Layer 8 of a small transformer language model trained on English Wikipedia (18 layers, counted from 0, width 128). Numbers have three digits each and are written without spaces.
Take only the direct path to the model's output, skipping the later layers: a vector added to the residual stream pushes a token's score in proportion to its dot product with that token's output vector.

Output vectors of the tokens that the questions are about. A number n stands for (n - 500) times 0.0012.
"==\n\n": 344527350709497671564615505586461584421505654442432672368344430529283485474562515570497404532770336409685361494584647404457266511523724354375553554297377505545370317687359562380537614507519639435427567441287312621659245408615420647795664425501555623475411417489420728753623266379579654213600351523502448591481604300533604505338684437513686416524439286508523490435678576572494480573502
"gan": 255491642633687641679424475690470479544574395445624721625553324404487318429487547466382594536618458821398542443559456299481592295586550508509373406572741532491319680581678450587611416661382629837819332525329387528287261292572748700517731358444308574592367412551460794844561318228501633423350452208414684631375534508290552557357428681341554170311547343547597610536171461392470599311537
"ank": 397370385786440414574364430413498471377608547482189447753619294419625256599521465370411441610606374435642527407535538513549481662345471605563688439381690587634450502563537430569535643589210424580513415508311309643701587491592558616718443331486442539600539649317389398564325563695626498317347537298656472426755361591673682445317744691530526633502494386388572721740396285363567334252350
")\n": 449527565913664397376433510440462456480487600620491446384420669406416473528522337395402458710792443442546481221520560360318501463357584259470464390443277445609275438388690598382579640644519228388771539297175655364593564432545457342455516491420495715623499607371459690611642625335586596419345471671293626603172640384577544510491565660471713586438447521622406614528391590767538703414656
"a": 537536444471435309527423334663538530468413500419434472596696518575506486727510648497581489417362523585361518567532534664659526460566460692369407367459643536412534438499471575401593605829649536641297454340509380475446472588436363510537400337540509479611386558447412277339501509329404563632311669552416635406362384401548515503500527679434521733477581539339378518535742646423621495521374
"ual": 485497869361460666576394434511487680218760638448564393599552411217259520678646570213195408497578329744359526288386717181382284415406277349586409478515792535121449497576566607623386752818306539547675626766658539513337189513654739527417522764044609541466401560350377381547653525153776749480553316708937782643514612253323582103497477664723456459364524473263643656409387596554521399558473
",": 648684517336441335432536544469517567546441408542430581347756566512480642610562256487549579353430457386542273521407520265231551494384568424479548521554472536470637587483404527610579565383639527434477573610628451447468525620498462574430300425590504591394375385501489701360582473533361567589614693528491629407478422733537433538518414415231618650428443524689448511545482507454368574611501
"$": 600658815568750779460534542436493591559559467570616227331261459298697776465362536393571441433629502544538641756556386258460272259358623594412780163545444279759670615612659230568187635622388584595783659603498511518578223400451467375530475649530670639622485649400251598402695490341488538157365220615514413641296809359360572363412809350466374434615393511413401460697441512269453503323590
" from": 414617416409354524418597431672460433648495359476739423423712311604388506472521625385398498582567644401398381603491482354312458551406677371264569441512495415515364663592427436623385527452367721491454638360497438592584509523558519343469439491539488672469324457435410723517488616485444616574670679382709460529500543349439509570476541586726595440378663579497410603498412570598366544425420
"|---|---|---|---": 526332560496673717240329189669412366470501646311569603676399284224523597592385513319371350575614505479687460407529851160533623475598603518654505377287590653640348559636606374572290534479227178462679338505331550477665260316620725470745612707392545682363598403392424490760614484539626819232414237712704636401432472488432567404609518525474569344420327379394717650560441483524583672528595
"rit": 123505419572478537302407703588485731600359332580563693522301406267180134597509604531361776527562464708580475476298504442293531491578412456733755542335842338582574541516624668591425531793462330619487616344548450756619300512628601581580407404646495402513578595400463343598456392386719679435691491339412370579378428195219580542646678458466395473608477331606523595631393516504459609310403
"one": 566643812566508800678538335761499347325526567749522408659771611327612595413465491280332385356344567667582269410766427776335442571600333545652319252507471545508476396660649626641529696548565466548603459592314491676659504405449450590338693247273410545255419661367607325429409487516494461479602140348217274518469547478499623579346682697423619447602229119413583676681476616416603356292686
"ist": 545659566455302635117579663538501516278634488563373595738467464465462256345438606451662323483443526542607345378625496562362696535284446747657425404643582623437329452466386627435798802521304664305487260553175318572519684521656662300458505795517392571448451641355490429500445353264747407620504777538759644679541486309341641614359368323321426426778567602524562459355402551317635512385576
"re": 445473471823483552444304409684499567558384564692407543550352566495333378222509402386641536547357445865607426579388532666595588651733430327736603444624652526396386347546532556531624383602464222531406503378524510483707446408516295731492341567624424402478232813404546279350326540571692422402444570380416440682564491709131458541622645474552338500656654394404355466487689379570636393392644
"\n\n": 498510676553533517287530492576498537254564492530554361372502631524277474436484519561431365679727564352712590410499608193373515590338673394450401418409334300559437553386377420607602391546560580355446681480483522552450519293480413673644633476506499684627321426403369530752429519397551667519593317296329557487403510673626560513610447541367528657400473312719418643661771545465449489646616
"ib": 522530681545422564592643487332507738370600580463738325572543148297546586498423347363477318503832391538391570547481498456387407339537349525494534494498433583175453564630528630490529649831619623651542446434546375682322384475498658750602687267278690615393475526340412426635511389598722476366411526498421560485526533153324586494468784607304528529412631483682458558465751239317466266519584
" they": 521387610650812738485320271631427730581707336446497593556615396503547781460294499541419734648395394315600458539468637279060607375616519403431703230613359605609533537496586417572342763402290407598500314609625339606571458446567539393597529464177334612628496599400535450665603565481436747400617457388507283519291433717359485383525469421565645345477571507536419576509468485411465514375698
"resent": 409693533606366436277396381662459551390619618611555674452256538653582494337551682418562346833472374671592645524552621264412339369546635485571661209384406571548634555378596361437575710755306319297612532431429396471622328598786618600340452590412602394515600551521423567506392424571719682285388618332640508754511659501596704188237413698577367285700295583010465466582467485678212600391403
";": 359574662435320443399570436564492402464676544519453482437682552555542328462527602430427466437324360359564479444514399329173436539320388580417378524591525502670573516457563647410521452392625576412730490409448487437526545490393595667415310490392716821725474547392454770513532539524303468486502503393545418419502622653516496499524480620446317564446701324475533517595603597696383740582505
".\n\n": 599419617544461465304441436591486484389669447475417709479482465502524769434556425436545462445416445233434525536356553425247439526272685535489464490277647439498593483527367410594504613463550559515600520521623498473635489330455465629469536552484561656436459533491342628522521711416482641525537622371568373495459537554334523631545564463553544604357522535702548408529563510554279531472425
" also": 615491590653562524504401447473450481438613408470575466567463484605295609660424442470285557792555552486402422570472679351405632313325687440345581414458563596319614484480517470649283579539221487542238442494390319559572366549587616334442639566519401494806409449532536786501808458298515700451577526588627351556528413498589498426444694411684607376371494369640431446267647501606494214503600
"ts": 561372401562570591505695342601478492297548775447663608829303479195488312377469454413541655599316612508453423608734379193125497330673528444648592341652512572492372431680612080320337635571518414775360441228276613526636224337598361485648322394634193412638696407579523302751855527580859669392549654306585578581497547378449580139684510505506488267690666545566523658640198671405574600666333
"anc": 282597584441438715426624353382501598521637527572554617659700562205536357405404586408486628661409531565474691251230373624444531437550342397512491585488716523543474360687469539704654612438399301462515488510412253622382419731395496463630442261474478477578594575442637208598686522129828531378363359442467431432420811377306725748526431618491345428731583475391522657849434597318340204654597
"es": 554535465401346295626618390410508586331431467316536455385586315587539284689370551679541569379343293486475502498727458479533545491254411351655712432483430472370525383795441571396501678686514116612398423658455264759463663394622501572570485657593626522559553535630480411532405627497614665609613532406427758505344437472231596191676460380418508567513519538746483570277501596396661551660368

Output weights of attention head 0. The head adds the sum of these rows, row i times number i of z. A number n stands for (n - 500) times 0.003.
o0: 508432386469352458528547490453634537520208428722565495435473571577606457567588390442575397444530377439585577616335397402586604512520452487464436643675489480481468549530581503575597306363267539486578660583396566528437387537463358562518827457423429559361384521494456568350392602714499609430542770654641271655540515317407440508585513507246450556489498499456660558451345396539585437654508
o1: 459481570444537647589489427552397422651464544452517579357439649335346493388481518507511431376455454403647600372435453381355448453382324459520496676444562543569614599478408288473469633418614401635541545825481535600592532525462365677497387584482440585410426600634586497589353624338630682505497450527546390686582439485585398522484460519522500408570504462476392579627435338604478786361389
o2: 705434579451705456475545309470716631860341538418475471506412414604440515366394326490520431490502654813576431634491334479486496493531396257355438317519421428629334560593421451325407577404634571428487489576460553407535557307351543404489610629458670451381500474579376523457429390533444657557618537571636656609544550572554501503503667529396464499549385637491597375537587428546425512419460
o3: 368420566542366520489667415528482760635385569374399643558461442531692461424330438364536540495538394627484357474402627512531480628522568584487549469451607462518658555539370461549370420243364558499412558619462430445503434531588597625799540337724545342462357351524399704605488389565631381373530686576573553322527320418631487483599557559616537448511370608463469539281446435557480303610460
o4: 536502419598468575560533603532503445568405497421300610592488502496600513515457500635555502434550461457586472465510336400504561475469568612731556634552695423613701363287497659412525558481650496546595527468522548566434581446499498615468495553380654419364528382417537287457489361449323602475608547499505405563518632683384243336452488496388627405402620428478458472514515489366531405593375
o5: 516551306632466371448428476451356522335563675425441612567378345557391522357448524288525698437393388558482512493576661415490493370608495559617597318329350490588705552535537511412429422612855610691458496621314336533568682603313413435352634568453527666412573441439620703511485578474389314385553532630425564564353536491431489594613619417631516463581535288511609488513671504528439525272544
o6: 606585498521608410542476358618441665306613492458478511572424428622517625535657612574333549431526381474537530467563735653455373730436406550534581543639522532376458441269356290443503681390674380382488482520500605608557550664636374379392320364434572540418395535559496710441434582522512576461392621399646520554431397506431398421419563441651537473340456533468600579430569531464394458465350
o7: 511588532457639328520472653548383614507632433518652441603489386573553488574410533547417692726347684517444445492287623580449473568435526248513529515451707457539546448439423562591525536614343291505239576537480356555425461409649391304404555648602463406453646605500414480364417551303609467518581616487341505579433372516422504521394320476474520569614495762731370581402476612533558336617469
o8: 439369415591462615501470663650557587465518657532571398368787442475549483611504568460368552360386461333522393326428340578490235512468327736538382644520612725632558595553447571632446466472385587640429551787516536334569423511482746392616341355540424688691531575458558606512269340475509386531601461459522361451570500509340393518457335522446490432485436551612554628431540575427587471281449
o9: 585497409539620547487500228363338443517567463531567590641388315460558477541434361559461414600434431615675543412682430570469518478475548573509532523644279678649589598520544476306341444401625182493464434627538632620443535444637411664455297523539781578452657529515488342460493621400504538589548334697511539301323543500113561474763682617432474607352666418402547550407329557483388613459316
o10: 313443555708590489583671558444420544449435489451643409448523542528577500554466484559487349471293578421382438339474639489483392690495338532401717353543634456569461427455325485628613509871467544363433646483361352363366632667459375503421553467430576401521473469649451534624629600632518635789565460491469469413495646558686516541364387387602466595324383675371341466475511370524356555504578
o11: 417427457655484368633552463526526597556376532404494470523560470407456443613350382568444593450682522541386487572454618619236720407490544373543588561387506429701418444685642587571732444699680477323448493417443477511433461440605459348427482317508592465360476382532330562356629432456485525574515562460540629442532496391594712630599312384377187504451593572400541436519598488545768461481577
o12: 477491346550586520543419704468524484310593434484581464590554506476673544352495462542195435543364573408508464495601462492394344427625581503525495521392517589661543612642590310631587579614438557725590362484606495293352531608546698381426427625233479350461409614442534411664466707399326649477564624410507395464443478574314459596327413542638451579589527532503485468397599480510450640537340
o13: 554484372366409586591495616607544467599384454453515530575347356635520563644553546454555504471535578407455457389556552625576499412185464504414410566584449586586214427363577502454392371622518479240289533407554603561423604441491333358488430563633611532376516160598686573620559571514585536470556440611394560569558666579484499692487596512350520534630560554715455425421639429567502272475430
o14: 540720496431592522619513424504492546532387445595570500379247462398362444478382556510408510432416607583408454577620462621524380503480549450502486692323591440773422534663557467495434568549516549571362388476586350600754512568482466667501461490437483422294576754467550562449394419480587694430462632646278503500623338536566178402578497437341557372618448497402598402444499500615666504417507
o15: 510630529555440581595606600392534543541494497545544453460488662284595615553463333572459444523499548460512525509396513545462678309434323468647491387435515544578524498426525513651421583564576217494531518727582615500626437620611337352404367436616605387759432423318405407608363666399455429594421517521651447323253421664396503496397568573577525411421438414736446449322739511628396413627444
o16: 489545479504311431432622486468507424457367620548627524368462445439505363562573557418580244695522498678518564555575505617584516490507514346608351447512445550474381592480419602578541234471522643406475482603306854505486518364413465509633549418530561497638529538490526455597398657535356495672528480363461617554514459488524488616548448497505286452380578249608501474411683684312445649397414
o17: 375523447592217309510538569481578452529381579517413597315438618613408575642363451754490707429461448565303547371604372475726503566528361349387432489434411361836418418529439544529549512487534572638447486301274390570562343607720583483555368665493572541415610490536458409315417160248498406624543587509594374569633616575487468598489439513418665409587379551584461566332561624668784668617461
o18: 461597426548612705500653576594248535553311524608458461504420350281572562320610446385552526526638431499460354440532546488349387456448667482635518391569566511415730684651331530651630543331513689554395490428445238466493449419544651445563455331420502693422550457407521390669479462324383672478360612341541465383587460655295331689446459435387518586568492485653604604534558518696512384581512
o19: 598487436552494559364376359571383353478372318434349530457597504361681751548475546528459572478485536293613537550480667662347594478667710490637471419312347667461554713621588477682299519571600312570677473472390611463469622517307547421443521549391334553427648605370496505510591651650554550523465393575406494392463430535482633316562455568587348496289584384518504523434433466480485648403501
o20: 516540429453420372509691493482541544416465545560576498443524641482574670432501281525252451265626575508496204566221469633708401472557310387553515520694219556487609572248719407413629486654275380320678469557725680514573560466648592594595522502470456424581595405492371580578505387699555449426364352751474375446654644405624612388426367614325575418580448479597443363473201526664596697489561
o21: 410533534470555600342400613448528541526608613588359579387503558602592247488539397627358438636624393313429461392311523279445707592540406426377454652665577482563285564424490513228283685557407266672264577512325547488612478498379479359518348626505593674512564452459732434454553407408476489642374515545456569236261468607627655477765640608619628544757445634527544595622537620324637360431443
o22: 680427403467443326432473574407549638472586491454491435626454554548601554487703656469529436287400327724332457594242432518487628615489375490606431442489493376542550529318506582346703460541566515399589334403550516601473488581445496432424531413477547463475601472346489517275520671606477491354571553658608302486606644531563295546628365432570583545602493601558588544460541500445492449477598
o23: 550610408537700447480386491526277516482438458510367534473512509347619367604453546675501458572435421647542568763599562361348653447530458480664532599368547516561290505532529676532538662520511490496712442466342461437500240595549577468474578653729533603390473716600339449307506391438458451444415805343447635518555476547513711339550529396518414451529305493320411470446284518588560420472476
o24: 672580507491536556390589175413515563573322372571401551421567419522459515521689560364673439530681514658398548474382412483688447678451554655499466473601402519521493730548609457437468397388404481409567548401725402425604586391581700427572185692504427448537562643587479548485353511540619466521543514306541478480529559460536448416402610474497476435424553578489491410517543464182549452513278
o25: 519409585584406414503400543494404522369448352552530594544310535503372745402492464568506392373632392414665388445512678694559482665545504350749675576355388601312540429479506514480429603675397429500470626383329595495525351756490564342648486498647551524243539567426553452625427503297581713507463527446498295398479502640576754486669580342702563460497298563219595467671351364428402743475528
o26: 328720515702700401449568429474322691407553284619524441696543552624456273602665515499560520528543802500346625434474360403689404493391542474593463443429400570604499481253410665725434648597660478519461606410315502514461535458652501677189412636652410540614587555422425313489331578347462466349503540252400340469182565450618435577555425565736508709563384355476252460469616473649412540557598
o27: 547515519576532535434428526424206546539574539644504555474547727743500407309466528429451563563490457588567523498474487430529330628434390642452593597522412571445283446439375547465583620515505414403403641379372632432556398638642503591581425463574528483648376348555439673504595371534421628261447561566393425515564492524478292641285492468535459681450509489542532467582407327462684415577563
o28: 551640384642459502458485419498394746770427593339402369524328382379393434411582565473363627630651306522474530373763563572538470691467290450327520532402478415487486579456478458357557484307555532450447467433493420499547321351630538422583538551519504378465482442504510494685522462267657634535579511569357592535579535482619422397545558698578576520588400392625342557410531579541669501558665
o29: 599515514318455426616544566513481573568438581581304452572370539412659485462418573344507500488440537547504502584319504557691468406491533608345535577275522731679697380733436414400502535189435620346619441684686422589634573537536482454486334347390478513382473428450607378512609612480513703557571640516412292468440707272502263491602375308610465664580459403604625461494516520281460616592461
o30: 575410382427422547728420535285541553417566390436549636514529546511602463592510403625634504579372624482434524628385607599607141554455535570497383590408503533384579551361501390508476591419526537506592444491506625689577368251447576596496479542474493586451579488447451586286585590507454500396569635525538281464397435301343606391568530431587161589463809600431648401397770548608445493386489
o31: 549383602520443708559444402363549423474505297487456442588527423576466448187418362588477516429561496351495534563671659479516409449495496537318308575422420554619465439661541482780513502315312545609572375607381638499645721456356379492596368578505486416600582508424297638506529542490533596616551367437672559686451649216428496228487670530391569523670411477451541366677504578519518604670485
o32: 613763295575506445534336424598476534804518608318606556669422520472436362594537613419525508563544689582475544477611502459487295312504635373540349583452397575628332545490611507409733387484650443499458245593525570459487366558393513628638561387482442548308475355382559411027493653338464597492526454663519554570683750412483204331543425358417619520798443576516508645391484506633413326371676
o33: 699417537555717553531452317393323483519451480540491410531477480492539404359368754545384455516405486544429472425345586339397555537558574560485460614473511404691590323565662468584438549384487345515463382577359627503341532421623479521565569496547467561427512547573575394460473584794508452452515631580536487548391225582563652514624443309582624419463582531502424444491533490476425559704419
o34: 540449468385416395226479355544481570435468589639542474571639518373574298439485435570548675603359443527528402387436613496431461611632484663546381400344764511538553467606526562562598455462499522381507328641330594345576463557447454654609364585509613490514604374643515621492614570572525311587641457394316534489521445375398655596481502649580536385560326388510447607407345332655522485593556
o35: 459591438527535547435480376419442555605413397423439712525540345480657445392589434594455588589542388605510419535424367484229497562276495696561698479513348605442731312446479536616442629573568427551295436698616387490548487368364468432703445468579545324600420517573431610552522475534460446531627584488362564344545587537452541554352319594459606510576544707362428536507356537479487551546581
o36: 358447513387439634414575578382605445487711655707403425454405612360619572543598439419602479313664345595291608603630371715576553395400619501355449381443618602194555531519450475294423388645632614648419577458415488430418525515398660422375556464441573583651515770389412553598472537329481340492600390509789611536304611546527452532642399694438449414357552371645491399367490404694462498496490
o37: 493364723435413372570452408567604660564364526382355513438353587554605410425455495435668405485510557331368564447382445386559440607469463511412324419379574520575434506544468305672631527519453553592604483273513382513504537535533581378429453730405456462343434488599503693508566583619559476595465634503432517477552574517488568421398678534476571538669509574506577464491545643668419539438376
o38: 447305605357507651513635536716661630582434544510451480685424402361637411536671477543340564544488555372446541498475504557642702374362592546682514421659643610490506581549456356533200679536346341530623626530528386612638454444465488449470593579683477380575632560734377607389586358440490492370442489557633375458407526527551472339385434448604499225226355500537596386457372538538495311427422
o39: 424568307426483596507621588575558486560519543477468655540486465541512455632345454568632537383480631595689464301595418423489362413606327656646535473543642628414539526378593577558455513399530578607379553615612624459466363216645326484568344567361346371527522492579572543643619447393662597450457498324337368491440497534606675541387392631311516440772568450504470503316570462441431405476367
o40: 409478212535597339487457592466346235526500699213418521692564391514429485428459625359440533439423383427382383437618596396584433654698290217586546520575635592476589777408561653375567585509438598336582524470459535608384413527526593578562406476500566617410437753476580296611699573522380503533456560555547652841787561409529497470597505503482559452581324569279581453438318454382561464464430
o41: 443461562443691542416400369584392533474438470615509311465424598428373586533392448596458651592338274550449654438490575465438461564598571688480403562549526604397637378537523307503410460495624427481643602562524395595647662845438400346430449705482593335540425452595535665555618551470524495489265360458579589534580360584466490324340479525570520482593584347541516405406587599586579329247608
o42: 188576469352510437563587488576477420558628574216517304552409506360731224560496532355693417497492485385612433498601378383481650571568528632370415451575572580491567377380419686446313504633560649442443572526669592490594359393374677486454422557546609646289581591336488228489163519670498564583463469603467467618564491442577445463616519679468314617630435545317491512461606683426569637499646
o43: 282727506442661566492516585435615574416456532683565572678544499578311447496717533582293574717591432486418525475346491645421368600405387646559579557407444518537538414638551336533528579491630556398291486669513412488495477642480528638418519505600540460691513416502427531499466298420379429421587431345537386449610490264502638546267566529408471302571385552416362532735599469474565260442521
o44: 651596400616518647592300451520508586550476423547394533387552543586491610522462460512533603455361495599204535497428374788529421388423451631587608434433324630299322510535498441525313439620510460513366343623462394471705531465666527542710394596338445482620643222580371437325552589509438432706560502552682499571694470332343472395465423651497470627498561458491431397380496654320576646681625
o45: 460426702485637341580369405349420638616539334633407589533514560581542628554673710424506515538373479405379378492459550575274422363541510425444356370571449675524547628594570321673532591451435552548529278354611423463482499494529582512591537484805467460304430609485403721375566486625513547467384589404615597426512535454456407353599486456330780460368670451394287599573686557531555383518320
o46: 579485607399482625400467429511602527377496558418516240476426609605561391628529588509296656534484642505660284511511518644555549516684421523619443420508461564400284665626542606573399613365361493425411622409686387349388448398511554442677296535568378433447496431726549638577564510486607535505500453271462459511369429549590617520413471627520598265415687455382620491399552384383530440605546
o47: 462462386462487554538481433483581581532501459581602420422404424583278355476663588549554548743301401654585493468578409637424514493456482589322504326416245411473479556541585400494535462300544432455572491514394704739595694646586608495578508701412354334490540406580456632535533476419555384296571545375422544366657632253740276559485500708334518624574620443457435735375567507386502644287582
o48: 485552390465594538499475547439323606530419481391554473517475564380616579409414556440515626315393467387530466700453469428492446564454410356463414297547586470407585497293623659468437609507597664755415690343332529709494514623639461517498386432700596580490390337540496470315564583612442593621616462489374745500542648619490520443534681375491397495379522386445272512410802441485513579377419
o49: 635529610548534610392382730410384386632226736570488553452374494634522408466504442551596763631670574551504422736416542581477374458448477447449404508570514554485443399390452543482457380749595370462556511408553578581471439441566610322438514527452503588583615389461469503404528489418579490768530468635307610348324560447413487220703332523350572472396625495703522415431510412561480447401516
o50: 615537374417486639484482566424459479530446617301468575599624395425581429562534525583451545465617583502429612455424498641534592451537530440444554564522546397444366566524395550486513427410429436417634382459477521573429361654473491660571636412414435731341600509527483331431354506388554698657663580771381510402559445544400498299688552565554501577447496399482437476435619706476420369264358
o51: 240603706465425373554611635446505627441461628267697606440420529613437475492508394582686684420518357423569408551375414350387405599477393385553529653548568512400354547480557216517589493258779622611340323380379432480341584649596483599555446340445458567477554401441500499414429570442861486636579692477497388480407543412598594729471418698570471813520586592532425504384405461318601529244557
o52: 613448445284616596430535653521651369505448440560638551508615499474523583292409660468473579491466551463405451715346496434527345538391562386613469484284537634550479581697321545427444483474493565673444473538553543509567641468563640339529381540573569470658487535527517426498595455394505485529483423631609583347604462388552568496578413535572395467508377520410350585534468359570291420455417
o53: 523317573677553622673302552615475556571458569623364491682565207597481438358554458489491640508487525482632449420616430526491475365548545448617385416618534644449533399668591476793366682362450449490424651407480439433333520566471492679579355351503654417575532577568400505517410447339422390615603368532449500517592409575405338552455511416448559499557483590393522399471622386492566443487491
o54: 658363600513682476475663570525376536589517663502523656434542449532490594438380500436652524616497563538338576438397505367426490467410553507425451388418646322507473588644537392519481515634314475609596394503606437421488366449456458549596607493544497398408615684550675526414637636445493644389566427423391471555398392464190501651518504501479566461448360560462434365622523411600556451504341
o55: 565594331582528521398575413472368394562357444518444388556478393606451430303438601529622427497584626740395617751474381586661519269525572530462331505549408472456458474477573437414496441489449342444602439505580630404412588572459467420538351497707519584359760582559753511454537625499254227518339294607523549227304427505527467517633495488764364754516579498435278642578487573611536665538656
o56: 544315553583505435598487600384373671566622636491637447448490601597608583425483371456523470511390365380618443423367460622456434457651332488396447312526566469433431352411299393401341722507498459540644502647617511429500367443612390485462528443459376463469576653396692663507603511602542584579426521819649355655459481431533527404333504446518384510499522412625528528530546474570502563408675
o57: 308489398504314475422655407287426202494746542612434465581646469359626577561402555455526411382491737515584592514648387613475619380399339395590332455606414519492627422556501481437611525848415357539419339485447501449328728537488573557678471458468445641717468284482447529418594505484519367376329431580394567415732413516543664553667575403617412577541560526485669577426454422566507472408653
o58: 717652358521454436721455350601828449467370621509381365387265329360540289514690578487535486425549532357536515480466687462449388538315390464567481541415544418504604408422347549451297652543534624490679461549630434397601480327592315654547360436501647694431607453415596378587598587648427271324454415449422528510494404454458613536706305829460687494444584519367398489558657588468479615674601
o59: 489469583468589203450316462554488560359270550542535476422641535394525282575354479411736440520266581657307600460506418581628490609473587673318543688512695558521498576424410651524550302525499590315736530577556610433453446526463613666421505524413711539487626403567508549478731584630347280528235437544579542379644523508510517572552635427298296641413489480321553362517500381599429553423474
o60: 635526547733544522407523410442426447477530419421610387684596583466571375416458683595583539391465603486468541510505335452387448326664539399444503462660593538544521435534418569391506592337595423443535317691440617603456451874398438348547491527512397602383642664419497435450584786552401450230532659541481405384408664630484335502499537448438466487624378490454476460364640568619344295620501
o61: 422470503588294378598473582382497391382476589542445560594400597462481458512472597428575651607509503531470536576511418530486483621564408406442533507405538530622730385485437439415540466573395546466417268673527567493429369532419642421476607386613510245645396424535490575632477427596437552526426367525371515613625386474583621398423480499543597481579666571347455335433581505547559652571514
o62: 575381653507602543602562466625399507483648334574490497585290471457653619497443464452558511373372459699527505431592629611525482468511464575380582573524484402350596463513738521463471522388282667421555510607706479481417354702371442427541556421336368343493474650595721470380316520619565614500517444395351441429577728558380391562484470120736412387520397751644532564460459317339496487622417
o63: 592350600411538568362637408594375562650550649289503655594526453416494458405514392491343537611422650458687455546406429475369569549535504509439529493424455690301671562553442475707551648481558495520665702540513347276543588452475471580655770526514534411329443559474361599517508459500546478496632367437601447416404527384499403353465562591413542497379549435495483346434483641572453409434385

Each question shows a token from some text and the vector z that the head gathered there. A number n stands for (n - 500) times 0.0036.

"er": 543477497508372515563391511559523475544456482498489492594406440553423472474450479372610567436538422462585425593534494530556505523474481540607636621552464670546454483501559480541463544398457451
Which two tokens does it push up most, strongest first? "ts", " from"

"f": 515554520511476525573603525476558442507517561480439493507525536471487514466559564498566478508486543507485492423513511454482520569527473518475502471544519500454452528482520430550552587482539536
Which of these tokens does it push up most? "resent"

" S": 413721398670451725338237468515484542419370721391374634717606557325274620406493283636386399309621255540772681591343267585413579203555557648535633654439339592525519593317495533439520341396545589
Which of these tokens does it push up most? "gan"

"os": 537413509490455474565674576449572450587396592487537612499476445408421519497502705475538392501492644421554517470491449448465446548603453580479488454525491519440546535421438426578519509474482514
Which of these tokens does it push up most? "rit"

"n": 462491529694491545497449434504560509550367493599554480515429423515460383505537405523476513480519507490674587433547470558389529420548387497553570446415416549584396575240453451462514469623395498
Which of these tokens does it push up most? "==\n\n"

"o": 630387492509471528556213814523459478597540500495517392578368477488532500567526482458620406490603426399598527574316309511466302632572491452555694581441631607526515345479446443541431593353582528
Pushed down most: " also"

" P": 405745396709458765335234453521490536397351741410342647738628568295278632390497239660366419277636217552775696604317269577402621141545564674538639660426315571536511601295504524432496332384544601
Which three tokens does it push up most, strongest first? "gan", "==\n\n", " they"

"it": 423487449531486636541457543540426429565498467539554486519497389494483430558523559471535494464448498489549604552489452586419449481485536444569504467457481577545481520496410448542421493522448533
Which of these tokens does it push up most? "\n\n"

" T": 542580444529425495518585568423502510500452466549430495461524452486440451500460551425580465535573531493543491422517543483506459566539517512471601488454496526534500513433519533576481646503560533
Which two tokens does it push up most, strongest first? "anc", " they"

"l": 499452520482545455506545504473592537465536393484502656470433470429551470466517605499513490520564453535509500503471611469538373431544459554493564497467354400518596497482495470580472462457510486
Pushed down most: "|---|---|---|---"

"am": 501410444518428563515444497636555493583559381604492416498480445501587343496359565428478524547487455537581461660507475470519465531482486546558555637541423651563559499535511515463564509456523461
Which two tokens does it push up most, strongest first? ";", "ib"

"at": 490638404506479567651541437536527306472570470405417469497516509364560462526406562458558507539504703545497572417594520450484566507508408673485618438494486513344402500538535444376412559480536660
Which two tokens does it push up most, strongest first? " they", "resent"

"port": 467469475513498522546601513473534476522501521493414533517443537439552542493563643542493434555462498460485499448509487468457508526531474505468494420499485546492490515518484442488523567453502535
Which two tokens does it push up most, strongest first? "resent", "rit"

" the": 477415543492519612494453530574478482536530451521491587418566521517528504475425486363399453522517501415560472552581607567441432530421587526504440529635626571528489541517550405428410487407468532
Which of these tokens does it push up most? "es"

" sh": 471493407432594599444552475438422341430479546409445487555487370455533415570558631451578487454611553358445495555444491465595506630574622414480557427487506485488465531490466492463401530584465463
Which of these tokens does it push up most? "ist"

"und": 459511503549398599516582485488474485481470522459381511493507569399481586431454587532486398448478539502492595522475341474448488495605448569493459445547424504524468480516494391568600446478484558
Which two tokens does it push up most, strongest first? "resent", ")\n"

" for": 464510511486509550494504432473474426524445490480419526528506412535511470427487396434637496509537464379511473598528543531559511566516520415530529423507539507513463487392584435485401494538437494
Which of these tokens does it push up most? "ual"

"es": 497500428505570594470541476418464361428480523408432501561494410467529404581528595466573466422609489362467490535469477504605519588544574422511602468447494528498441497458472532437409556568445473
Which of these tokens does it push up most? "ist"

"e": 506583630303588680515463564713405379380485626423468553660404588472427373557511587370507771493684434393449528505407454467551521514616545386414501572638375549485547435470625479569416500427323515
Which of these tokens does it push up most? "$"

"en": 546549423522419524501574575402500528483460461538452532442492467462441418512425551425570441533594509491556466411538534469521443538540536485476631458462476539514529506443528573591461641518526512
Which two tokens does it push up most, strongest first? "anc", "ank"

"th": 548515469489474550549520552410544475526470557444475533491502555446424491554516619511528385462544514504490504420530503460483471518576479481482565470507482534396509511498509488513425597474474505
Which of these tokens does it push up most? "resent"

"6": 529438423545487544541543594344490520547433438435490471565542560346502432466502494485456399491468442429534460580481594534486456407526518505557449430469450541536489512412515549436424505524499530
Which two tokens does it push up most, strongest first? "gan", " also"

"ion": 523474492549518566467314645508492577489454555453527494507449418494541516501476479462479434571502354512607591605403423561459415502603458531491594552457496608524515471449479558537527503514529448
Which two tokens does it push up most, strongest first? ";", "ib"

"ed": 504439470482606494590594508591590413509568572417510521679436483542483414523517503483518685525538477428481422397575534515560474519414468533478381512699539632434518552405503367570469520464525521
Which of these tokens does it push up most? ".\n\n"

"ran": 536479502710522520534492541366563546524493548456339551578498526480570625463510492550451467516409365445523534506564528473441499499530416564469482468422541598488477520391507406527548586431505548
Which of these tokens does it push up most? ","

"et": 571522437550460507495616564434517521482418450599460573418493414411472414499427597382511503569608502450581467464524574431485444528514578492423591428450458557552535536389498551609473637527546519
Which of these tokens does it push up most? "anc"

"ee": 506447476643519600472574515469605502457607427510439582484463417480549461381431517409527537441533620433512564565465660418426425417563554469403562347507538557617472458469519380415458580428473580
Pushed down most: "re"

",": 516442488449598536514561514548571377549495539411563459636459481529547388512510466423473692508548480440495456478562511485605414576362461523461373494645487586455541549446526417561439511493564510
Which of these tokens does it push up most? ".\n\n"

" ": 616529433481465400538536588363568472590409497433490450479546703354463388516482466507384428493587428447496449527512562502533423401558546425444484308436386525536423490363560531479559478500517531
Which two tokens does it push up most, strongest first? "ual", "gan"

"s": 498437433521620688590344561592407504457411442513566399522619434441647504541577445312449418561499449445492485537476565547415459512350616541530448502512657554487450478498546334541421497395416503
Pushed down most: "anc"

"ow": 544542528470518546460515403491400456492481529497427539524501381522519442367513360423619457492605564404517508548476496502508413572485556395484523327468556514496482531405605452572364512515354494
Which of these tokens does it push up most? "==\n\n"

" \"": 510368537519548598516338558525310601478415510448612452603551522453638546607452320258474405573513503440580546539534510497500336561440523554571449434553621574487435484497528434607448459494427418
Pushed down most: " also"

"ro": 563456569533451514474447549404578531508452528457563525435463479396504476470370455489528476422553544451539543508418516443494442521559473516539589435486455460519504391493561521443532486539518495
Which of these tokens does it push up most? "gan"